Layer 6 of a small transformer language model trained on English Wikipedia (21 layers, counted from 0, width 64).
A neuron's activation on a vector x is squared ReLU(weights . x), where the dot is the dot product.

Input weights of the MLP neurons that the questions are about. A number n stands for (n - 500) times 0.0059.
n0: 522 489 497 532 471 515 460 467 500 498 510 503 491 493 541 473 511 497 524 505 498 504 500 470 512 503 468 496 448 530 495 487 512 518 472 491 475 499 486 512 486 531 513 491 474 507 509 539 506 509 472 501 502 457 476 517 511 441 528 517 473 501 491 522
n8: 452 354 573 603 458 594 549 396 737 296 504 597 705 796 253 370 254 453 350 617 486 438 336 408 430 506 373 447 634 422 610 445 586 552 423 556 539 442 749 355 523 587 549 569 569 583 322 499 446 803 596 497 313 375 418 412 529 716 618 494 379 313 555 467
n19: 647 681 483 598 549 609 503 358 503 386 413 428 631 427 490 488 445 491 465 626 436 575 389 430 432 674 373 437 406 294 712 566 544 600 400 441 537 609 686 354 609 455 582 719 456 669 582 431 626 421 426 724 377 616 435 572 468 525 556 644 278 513 391 219
n38: 540 212 538 656 302 658 371 627 433 688 539 612 479 575 488 438 420 432 488 728 496 346 508 372 485 533 287 644 465 581 406 516 528 611 427 525 272 675 453 758 309 785 542 473 682 563 547 505 562 553 600 612 523 453 305 619 449 155 619 425 611 490 730 639
n40: 468 522 616 694 522 376 214 465 525 400 366 534 614 434 436 674 515 572 465 375 542 510 431 499 693 468 567 545 555 519 708 513 714 688 577 500 560 400 498 239 545 442 406 412 530 626 635 396 508 435 450 899 473 346 581 549 745 570 340 424 526 452 407 201
n71: 492 426 517 490 519 467 533 474 513 484 447 522 486 457 443 439 471 540 523 500 514 501 456 474 538 521 457 472 530 488 502 544 542 499 474 505 500 491 529 462 524 490 476 495 527 515 503 479 464 532 490 549 470 463 533 455 501 473 509 506 475 508 449 489
n79: 469 309 424 388 434 469 474 283 801 536 534 488 473 324 283 701 511 263 585 631 331 507 426 399 561 501 521 143 435 589 392 568 433 255 308 363 508 474 513 565 487 581 637 668 412 252 527 414 441 432 579 522 590 534 450 303 508 584 607 537 647 525 693 543
n93: 576 556 395 461 356 559 560 496 624 535 354 122 583 415 429 568 398 553 601 533 443 582 474 608 634 521 510 532 575 527 418 439 547 459 294 551 604 643 513 462 394 449 537 585 433 487 595 569 520 718 390 673 283 471 439 395 575 534 576 649 618 418 741 394
n101: 613 348 222 485 633 606 718 530 471 395 437 351 315 558 369 458 412 364 424 290 624 750 198 343 740 471 344 400 434 283 797 625 825 517 739 565 526 400 599 449 634 832 488 567 626 517 603 564 746 302 459 682 363 452 654 330 321 318 476 530 515 567 518 455
n114: 666 542 421 362 563 540 214 534 593 250 370 552 561 523 695 472 564 703 447 566 435 790 431 555 291 551 297 547 508 521 494 580 531 465 588 408 363 488 660 433 700 327 538 463 509 803 530 512 517 466 514 620 393 723 520 432 572 506 398 663 546 265 389 306
n116: 319 505 468 374 659 647 513 438 403 565 785 205 518 523 493 443 652 473 406 797 464 673 516 532 584 721 274 526 286 698 535 481 408 604 457 628 220 457 544 484 169 488 262 440 546 514 515 558 463 869 616 291 848 372 550 818 259 661 380 358 459 598 411 594
n117: 615 709 648 273 703 662 388 339 432 225 479 338 429 373 342 416 548 225 425 488 534 749 243 548 914 569 524 749 304 516 748 527 443 444 548 691 719 498 697 749 592 441 506 595 413 429 562 528 607 560 696 486 368 475 710 390 415 598 580 467 315 573 502 648
n118: 243 537 609 515 542 470 389 462 635 471 455 426 478 293 441 507 417 534 621 659 489 389 413 628 640 609 575 624 752 570 666 374 396 754 683 348 176 530 304 601 555 391 522 584 410 492 690 411 226 558 387 566 477 636 386 449 494 909 706 515 586 485 496 349
n121: 603 672 925 698 310 404 498 705 552 398 313 428 276 548 514 331 434 323 541 360 407 493 271 380 661 423 579 250 417 412 657 374 571 680 585 570 561 428 671 290 316 491 531 401 701 604 754 540 537 257 411 770 348 463 347 800 494 274 491 706 521 548 414 272
n122: 412 509 281 672 511 358 266 549 541 407 388 292 492 696 286 463 791 535 571 500 561 576 469 432 475 584 319 606 413 501 567 302 439 362 423 545 576 381 494 658 227 750 633 506 567 623 507 506 298 650 451 468 291 361 543 626 553 542 489 532 557 194 471 408
n132: 453 631 547 541 573 503 371 231 422 328 492 543 428 554 417 655 493 418 532 519 473 326 220 283 496 638 469 667 291 617 410 520 431 515 447 459 391 463 529 322 470 622 489 526 311 564 316 433 469 778 507 628 414 551 536 457 228 571 550 450 374 635 405 576
n137: 556 562 601 679 544 364 479 540 450 731 550 549 607 425 378 560 255 153 646 475 479 473 547 311 509 358 445 234 548 482 455 424 462 631 614 610 441 782 521 323 461 411 340 749 499 569 719 541 511 501 602 459 548 689 549 563 619 598 432 871 416 324 334 493
n139: 556 591 377 591 533 376 305 555 494 281 515 636 629 502 545 369 382 554 499 491 695 605 599 320 224 417 464 436 642 433 448 581 576 581 469 512 582 444 559 466 418 504 412 448 556 718 640 397 473 502 414 762 415 340 513 391 755 631 354 518 490 522 503 494
n140: 529 527 499 397 607 223 440 463 450 509 518 424 572 272 402 660 571 467 489 440 704 366 499 477 641 468 399 622 493 240 494 400 265 527 556 549 432 507 519 443 505 464 313 490 419 509 718 318 695 503 438 514 635 638 511 314 452 500 555 350 320 258 522 517
n142: 395 462 417 426 416 696 420 514 367 431 459 178 498 760 407 583 476 606 551 678 549 392 505 488 349 390 389 375 493 567 438 471 519 592 463 407 365 335 489 618 273 557 555 344 770 448 587 511 610 446 303 459 531 371 405 490 495 452 473 497 443 564 509 681
n144: 614 428 679 419 371 543 348 511 646 249 691 648 458 478 674 346 413 470 599 708 432 597 459 233 261 657 654 560 469 312 574 556 491 638 407 468 473 665 632 404 452 647 402 493 556 332 447 453 416 473 289 428 583 375 316 517 518 350 471 567 423 439 387 516
n146: 227 328 476 185 606 559 580 761 564 285 509 373 413 687 523 309 277 533 410 649 540 681 234 429 525 521 440 506 487 385 609 750 372 589 369 524 586 635 659 586 507 596 532 656 862 355 389 252 780 520 390 477 626 584 152 451 286 397 596 756 601 419 595 446
n150: 524 322 357 662 602 248 463 433 575 497 381 684 610 467 388 543 166 437 692 415 665 502 346 340 653 614 313 801 526 528 483 386 361 474 478 538 734 605 885 489 639 581 462 422 366 419 625 466 616 543 546 470 228 728 391 467 404 515 579 465 596 625 316 356
n156: 539 615 528 635 623 460 541 564 584 26 313 255 490 562 463 465 613 444 305 531 648 429 501 601 475 507 463 509 381 403 748 668 588 634 494 449 600 418 181 341 532 465 262 653 447 526 721 586 484 746 699 766 436 533 563 618 738 494 504 595 478 390 346 300
n184: 664 521 506 277 365 545 696 550 228 380 373 534 934 528 629 293 434 525 211 671 326 437 466 369 369 614 478 470 704 662 397 545 419 591 326 484 381 573 585 221 591 554 537 400 658 488 424 433 525 504 342 348 581 381 430 486 475 628 471 485 516 313 460 563
n189: 324 464 603 652 440 692 651 636 371 361 581 408 307 412 634 380 573 493 478 603 338 410 405 563 464 500 442 450 538 335 400 394 509 361 481 418 614 315 785 561 604 493 437 520 787 603 474 392 528 330 453 471 430 685 337 511 463 534 520 490 455 563 661 489
n197: 635 408 315 328 350 647 639 220 729 387 577 510 506 632 627 446 481 497 524 444 634 842 433 420 463 630 523 735 406 593 402 527 453 456 575 546 426 394 697 541 513 646 397 298 419 535 479 474 650 436 454 387 458 769 388 633 316 323 515 525 516 474 426 228
n202: 357 588 566 342 476 217 722 592 316 237 331 469 500 364 652 276 175 277 588 457 485 431 521 416 374 659 506 100 510 390 499 621 263 197 364 527 574 354 532 482 594 646 589 363 819 236 332 534 477 576 356 742 602 582 665 800 568 471 399 528 711 215 279 752
n212: 793 445 698 354 487 573 326 391 516 245 259 378 426 723 577 412 503 339 515 600 461 564 354 244 321 353 296 664 783 298 655 465 498 467 523 367 805 320 555 593 536 599 422 548 577 584 510 362 637 311 524 619 330 467 504 643 407 667 486 728 222 680 388 582
n222: 373 465 412 518 453 466 536 517 649 371 632 378 347 488 685 391 327 457 315 411 489 595 402 442 487 418 341 395 445 323 677 411 603 428 380 393 488 387 539 533 439 527 472 642 459 412 648 511 720 609 457 403 428 434 550 655 636 537 446 508 546 673 479 509
n226: 356 427 506 205 391 394 521 659 373 389 359 632 341 654 601 464 370 781 477 668 492 657 537 491 476 464 519 331 367 288 408 709 580 486 464 409 507 487 633 516 571 728 347 762 624 601 309 140 800 359 190 579 310 715 253 445 687 477 546 712 564 202 386 708
n235: 439 362 407 563 396 419 457 341 802 641 599 454 674 284 378 560 501 452 441 623 309 611 608 474 704 585 654 395 546 713 236 466 469 317 478 485 594 528 633 573 370 578 767 716 471 383 627 464 523 560 605 435 324 666 512 472 493 382 504 641 506 371 641 722

Each question shows a token from some text and the vector x that enters the MLP there. A number n stands for (n - 500) times 0.0055.

"nd": 376 683 402 500 440 561 665 533 554 617 401 658 316 533 481 493 434 771 439 613 371 509 598 493 341 385 493 632 498 373 554 580 423 439 478 535 779 569 306 542 384 356 549 336 527 464 556 582 475 443 529 397 465 544 629 346 306 542 482 471 537 526 536 599
The two highest activations, in order: n142, n189

" June": 344 683 410 442 450 465 683 492 627 702 497 719 340 593 424 658 507 767 415 552 321 475 493 508 339 457 465 577 444 323 595 554 434 439 520 538 625 536 352 484 396 291 505 344 490 421 561 638 452 441 556 413 440 374 605 514 385 505 549 369 443 565 532 519
The two highest activations, in order: n116, n222

"b": 429 714 359 362 398 518 649 513 548 689 416 831 412 550 456 521 417 739 460 546 433 533 573 472 433 459 477 637 461 308 565 541 432 460 433 507 775 580 263 481 368 221 637 411 554 497 594 554 451 449 500 488 470 438 578 459 303 461 530 465 537 526 559 482
The neuron with the highest activation: n93

" the": 418 734 368 467 470 625 675 539 599 752 473 689 407 575 543 532 375 774 362 491 446 482 558 431 464 412 454 550 428 261 572 584 438 384 530 502 677 520 317 477 509 259 480 379 539 431 497 511 470 441 512 430 491 507 542 443 302 590 548 444 458 536 500 561
Which three neurons fire most, strongest first? n222, n146, n189

"es": 434 645 429 486 449 514 575 515 586 711 433 901 425 523 537 570 412 741 405 607 485 562 525 511 444 390 546 540 360 279 601 541 519 611 522 537 760 642 293 473 447 298 476 390 481 483 474 634 479 428 486 347 511 480 551 490 261 500 465 413 505 497 536 593
The neuron with the highest activation: n144

" a": 443 724 325 466 512 631 488 569 567 800 472 720 362 555 506 662 356 702 408 521 449 502 589 429 507 513 474 525 360 341 573 556 441 498 487 520 678 597 377 474 526 194 551 317 542 430 510 550 441 467 549 439 427 475 557 461 311 587 532 480 483 519 503 565
The neuron with the highest activation: n150

"end": 385 647 459 440 452 545 701 543 482 685 450 668 363 547 435 500 392 758 468 581 312 534 582 522 358 387 520 556 407 380 574 535 442 447 520 542 800 612 342 497 408 351 633 382 505 455 497 633 505 441 502 345 520 421 635 476 290 567 500 393 527 452 456 610
The neuron with the highest activation: n202

" F": 377 702 367 498 449 529 594 588 476 650 414 734 390 544 566 571 428 746 370 558 348 489 560 489 474 523 490 512 497 342 583 557 456 527 546 505 735 675 247 514 376 352 596 378 521 527 580 575 354 460 530 313 404 477 595 447 283 519 526 518 498 477 507 550
The neuron with the highest activation: n118

"ail": 436 669 371 441 459 445 634 498 596 637 471 773 363 579 374 641 383 704 428 537 408 630 549 489 409 390 564 528 340 367 475 552 399 466 501 530 764 519 434 513 438 235 622 403 537 481 568 577 421 365 497 530 500 499 601 548 322 542 543 406 482 540 476 588
Which three neurons fire most, strongest first? n150, n235, n79

" o": 453 737 438 525 414 502 551 540 582 674 535 717 316 536 447 600 384 646 390 600 475 470 538 444 414 520 428 532 385 247 540 519 486 471 518 505 737 575 255 424 412 321 617 413 564 488 499 555 353 368 587 359 459 410 550 492 315 608 568 582 442 560 495 556
The neuron with the highest activation: n212

"rict": 406 641 408 440 467 548 660 591 582 698 439 728 353 566 531 573 422 766 372 547 384 617 595 516 458 357 474 568 446 167 565 553 437 412 501 512 715 507 306 441 427 335 561 389 495 431 501 571 459 425 488 378 565 415 562 512 285 512 535 431 424 514 494 600
Which three neurons fire most, strongest first? n222, n226, n146

"re": 428 694 407 483 444 434 682 530 618 625 469 928 413 491 490 619 429 690 416 624 555 507 605 489 416 375 542 489 424 281 602 544 445 490 496 509 608 443 314 376 421 282 604 388 499 463 489 485 408 474 520 441 530 353 725 533 261 555 507 529 518 612 617 548
The neuron with the highest activation: n139

" t": 382 739 388 527 430 506 576 497 492 678 446 752 406 597 428 518 373 661 399 530 358 444 614 433 462 459 486 587 407 309 531 518 483 575 509 508 748 612 326 512 430 300 583 267 510 529 454 517 358 465 561 390 382 441 578 520 286 550 489 494 489 449 470 600
The neuron with the highest activation: n132

"ap": 428 689 299 418 479 481 650 532 557 534 413 818 384 454 434 558 448 669 407 513 517 581 502 507 422 429 553 598 448 376 641 569 459 527 428 545 814 593 144 452 394 364 684 416 460 511 505 616 432 477 497 436 482 424 504 408 323 497 568 414 509 520 474 507
The neuron with the highest activation: n156

" at": 399 732 387 471 520 539 736 541 683 699 432 691 396 548 470 565 334 761 400 546 363 522 631 462 488 444 459 524 440 458 623 557 457 511 475 505 745 601 369 505 502 317 576 305 523 465 491 577 410 488 458 387 385 411 641 471 403 609 503 444 463 459 459 589
Which neuron fires most, and how strongly? n8, at about 0.34

"200": 361 643 293 484 525 479 700 527 668 678 498 793 334 582 456 626 463 721 394 491 407 513 586 522 433 452 492 467 498 321 746 556 449 445 485 512 603 604 269 494 491 234 727 353 511 466 448 483 461 379 514 363 483 541 625 514 339 551 491 414 451 495 524 509
The neuron with the highest activation: n222

"m": 428 738 368 541 436 498 587 568 557 587 462 866 420 493 487 529 426 667 377 535 396 506 563 509 450 474 524 566 384 162 516 530 481 503 549 569 786 534 201 499 424 186 596 469 499 516 518 543 462 475 589 595 491 475 582 503 341 501 523 474 523 571 595 521
Which three neurons fire most, strongest first? n139, n156, n19

"ations": 388 631 373 568 444 483 635 454 633 740 419 754 339 481 490 587 439 742 376 569 390 580 556 495 437 372 537 525 393 176 554 582 466 503 544 524 735 548 365 414 456 416 546 369 510 446 430 587 444 450 465 373 566 409 525 496 285 492 499 521 500 495 506 651
The two highest activations, in order: n226, n144

"c": 407 684 341 519 424 527 641 631 532 654 487 861 368 569 405 588 373 716 389 535 427 457 555 482 455 434 597 588 415 447 601 511 480 540 437 529 761 627 322 343 416 366 574 430 606 490 593 540 493 392 490 512 478 413 646 514 348 523 471 343 538 524 545 538
The two highest activations, in order: n40, n139

" of": 407 763 409 503 495 542 691 541 642 693 472 726 399 552 489 551 351 728 380 563 370 568 536 482 587 439 495 501 452 293 574 507 449 431 470 481 699 567 232 544 509 259 521 297 385 488 500 610 506 444 446 378 498 449 603 493 339 581 504 419 466 549 545 587
Which neuron fires most, and how strongly? n222, at about 2.1

"C": 467 707 356 546 453 537 601 520 606 699 453 781 379 566 507 625 431 781 380 543 316 519 536 471 356 535 493 575 458 391 662 595 429 520 476 507 794 613 389 437 422 299 593 405 492 538 555 532 481 402 505 490 442 449 679 571 367 454 484 473 479 462 554 661
Which neuron fires most, and how strongly? n19, at about 1.4

"amp": 424 706 329 483 421 582 744 516 589 614 422 736 323 469 526 636 445 755 438 551 470 553 535 550 415 419 498 614 445 361 530 608 436 512 471 504 730 578 240 457 417 391 711 372 483 460 570 604 404 467 440 384 462 508 576 533 357 532 542 459 466 536 501 504
The neuron with the highest activation: n93

"od": 472 702 397 488 368 567 761 586 637 763 423 750 389 504 450 550 447 690 452 586 375 544 507 484 425 402 553 560 411 373 623 588 477 531 549 524 769 580 332 481 388 297 583 371 515 482 601 606 533 417 511 316 527 490 495 497 285 486 515 504 528 573 491 502
Which neuron fires most, and how strongly? n121, at about 1.2

"ates": 417 651 424 440 444 467 640 474 668 788 430 807 347 543 534 583 428 763 411 601 408 616 517 486 418 398 516 600 370 300 577 530 495 531 523 525 722 521 403 481 467 294 512 384 527 439 510 584 466 489 480 318 497 424 556 478 262 537 470 433 485 450 462 613
The two highest activations, in order: n226, n144

" cont": 349 742 419 529 421 459 614 509 662 672 474 659 391 666 453 521 319 683 396 574 356 471 600 479 376 423 488 517 470 327 564 517 545 501 478 539 652 613 364 439 499 331 561 352 525 474 473 560 378 468 573 286 432 361 604 517 311 587 540 486 457 447 550 510
Which neuron fires most, and how strongly? n8, at about 17

"ard": 390 668 364 527 469 571 692 575 573 561 409 793 370 468 490 506 469 746 476 631 399 564 568 533 353 323 520 614 385 391 641 597 468 409 510 504 748 524 342 511 444 207 556 337 493 489 467 565 502 467 501 452 562 495 566 465 276 566 524 479 530 477 527 582
The two highest activations, in order: n146, n189

"all": 403 672 378 517 465 547 729 563 588 548 440 825 468 533 435 573 466 781 447 584 349 540 574 471 380 360 491 603 393 372 523 617 465 400 496 486 698 584 414 456 433 191 634 333 431 494 500 589 439 498 447 412 501 456 607 464 314 531 541 426 469 517 526 466
The neuron with the highest activation: n114

"ens": 389 578 518 516 398 512 618 580 575 654 460 829 407 542 481 585 404 687 425 623 359 553 544 508 436 332 551 522 399 324 593 507 476 443 548 515 788 551 290 444 439 293 623 370 523 530 457 644 441 440 422 288 583 443 575 503 256 488 522 448 468 510 547 608
The neuron with the highest activation: n144

"ubl": 335 681 334 482 461 483 545 529 586 647 404 774 461 587 490 485 456 695 392 554 425 538 534 529 527 398 547 620 487 355 650 549 366 376 482 523 704 581 334 480 413 215 590 422 478 549 505 558 401 482 447 316 513 353 669 511 279 590 535 484 522 501 590 591
The neuron with the highest activation: n122

"ers": 388 614 464 546 467 489 650 522 614 703 429 882 372 564 553 569 418 755 420 599 464 573 612 491 421 348 516 558 383 261 513 547 506 494 529 500 720 561 302 416 440 285 556 350 464 460 450 578 417 480 456 316 549 463 561 480 259 510 455 471 492 518 571 558
The neuron with the highest activation: n144

".\n\n": 397 656 360 457 521 471 574 584 628 728 477 713 457 589 527 586 491 824 381 431 422 453 502 433 373 449 546 576 436 247 611 527 500 489 502 506 725 600 253 446 498 343 544 379 440 468 568 548 447 502 551 345 437 445 603 553 282 570 508 559 452 547 550 587
The neuron with the highest activation: n222

"os": 415 630 397 571 517 553 656 640 690 563 423 773 320 515 493 564 432 703 409 604 488 545 647 474 540 320 588 532 368 340 717 541 514 540 546 531 786 510 317 456 455 386 569 355 507 489 489 558 420 391 488 388 564 451 625 539 314 499 506 418 449 562 520 635
The two highest activations, in order: n101, n222

"i": 442 637 426 427 427 567 709 592 607 685 506 742 408 587 399 564 455 709 400 611 451 540 672 464 412 414 543 511 364 292 569 521 451 498 486 538 666 565 296 526 425 282 600 327 492 446 450 556 499 465 435 481 482 470 630 504 253 466 494 446 414 615 491 563
Which neuron fires most, and how strongly? n142, at about 0.23

" An": 447 742 363 422 509 618 517 590 540 740 450 714 351 559 571 586 379 705 388 512 455 435 620 483 527 456 507 571 417 358 561 548 449 488 563 492 713 589 374 534 427 211 565 383 467 491 492 636 479 386 594 387 465 394 555 433 313 526 518 425 420 576 481 598
Which neuron fires most, and how strongly? n117, at about 0.33

"ou": 417 722 396 489 453 488 628 568 610 639 421 813 435 549 518 632 417 665 422 667 532 467 577 486 459 424 420 463 438 485 596 553 447 476 532 557 757 526 319 509 395 447 664 437 511 402 482 573 388 459 447 336 454 361 694 505 266 577 513 484 473 565 534 514
The neuron with the highest activation: n122

"um": 437 747 373 494 420 513 666 534 591 763 507 886 455 475 456 631 356 642 414 570 483 544 529 488 432 359 527 473 406 333 561 567 486 449 515 548 715 639 251 421 421 186 542 516 520 514 553 636 490 481 578 453 508 447 527 489 316 489 482 530 505 524 466 553
Which neuron fires most, and how strongly? n137, at about 21

"up": 364 674 346 443 474 583 549 485 595 607 358 749 419 526 469 524 483 765 333 550 517 561 612 517 379 370 501 590 473 343 611 555 442 530 533 522 684 642 179 418 440 356 618 468 510 521 374 506 410 429 491 391 537 457 546 510 292 571 474 502 545 550 519 541
The neuron with the highest activation: n146

" b": 422 764 378 524 442 513 687 548 541 711 458 750 426 573 498 525 355 708 453 502 417 533 665 424 441 512 508 612 446 286 547 578 477 493 479 483 744 630 321 410 439 208 603 395 562 508 572 523 326 432 513 437 398 362 558 466 360 483 536 499 499 486 442 531
The neuron with the highest activation: n139

":": 412 686 464 562 492 566 611 552 720 699 541 888 394 563 539 629 420 786 397 518 413 551 552 460 507 458 468 577 447 316 600 556 445 572 512 486 742 668 283 467 480 242 530 454 432 466 475 590 489 457 489 333 444 457 584 480 291 530 505 514 495 481 477 575
The neuron with the highest activation: n144

" h": 378 744 328 572 480 549 589 594 449 677 515 754 488 572 478 534 349 666 437 512 389 512 647 489 557 556 529 531 444 270 555 551 447 538 542 489 772 626 309 410 472 268 637 349 535 494 469 523 363 418 476 392 421 411 552 465 288 502 507 439 444 446 533 625
Which neuron fires most, and how strongly? n184, at about 0.19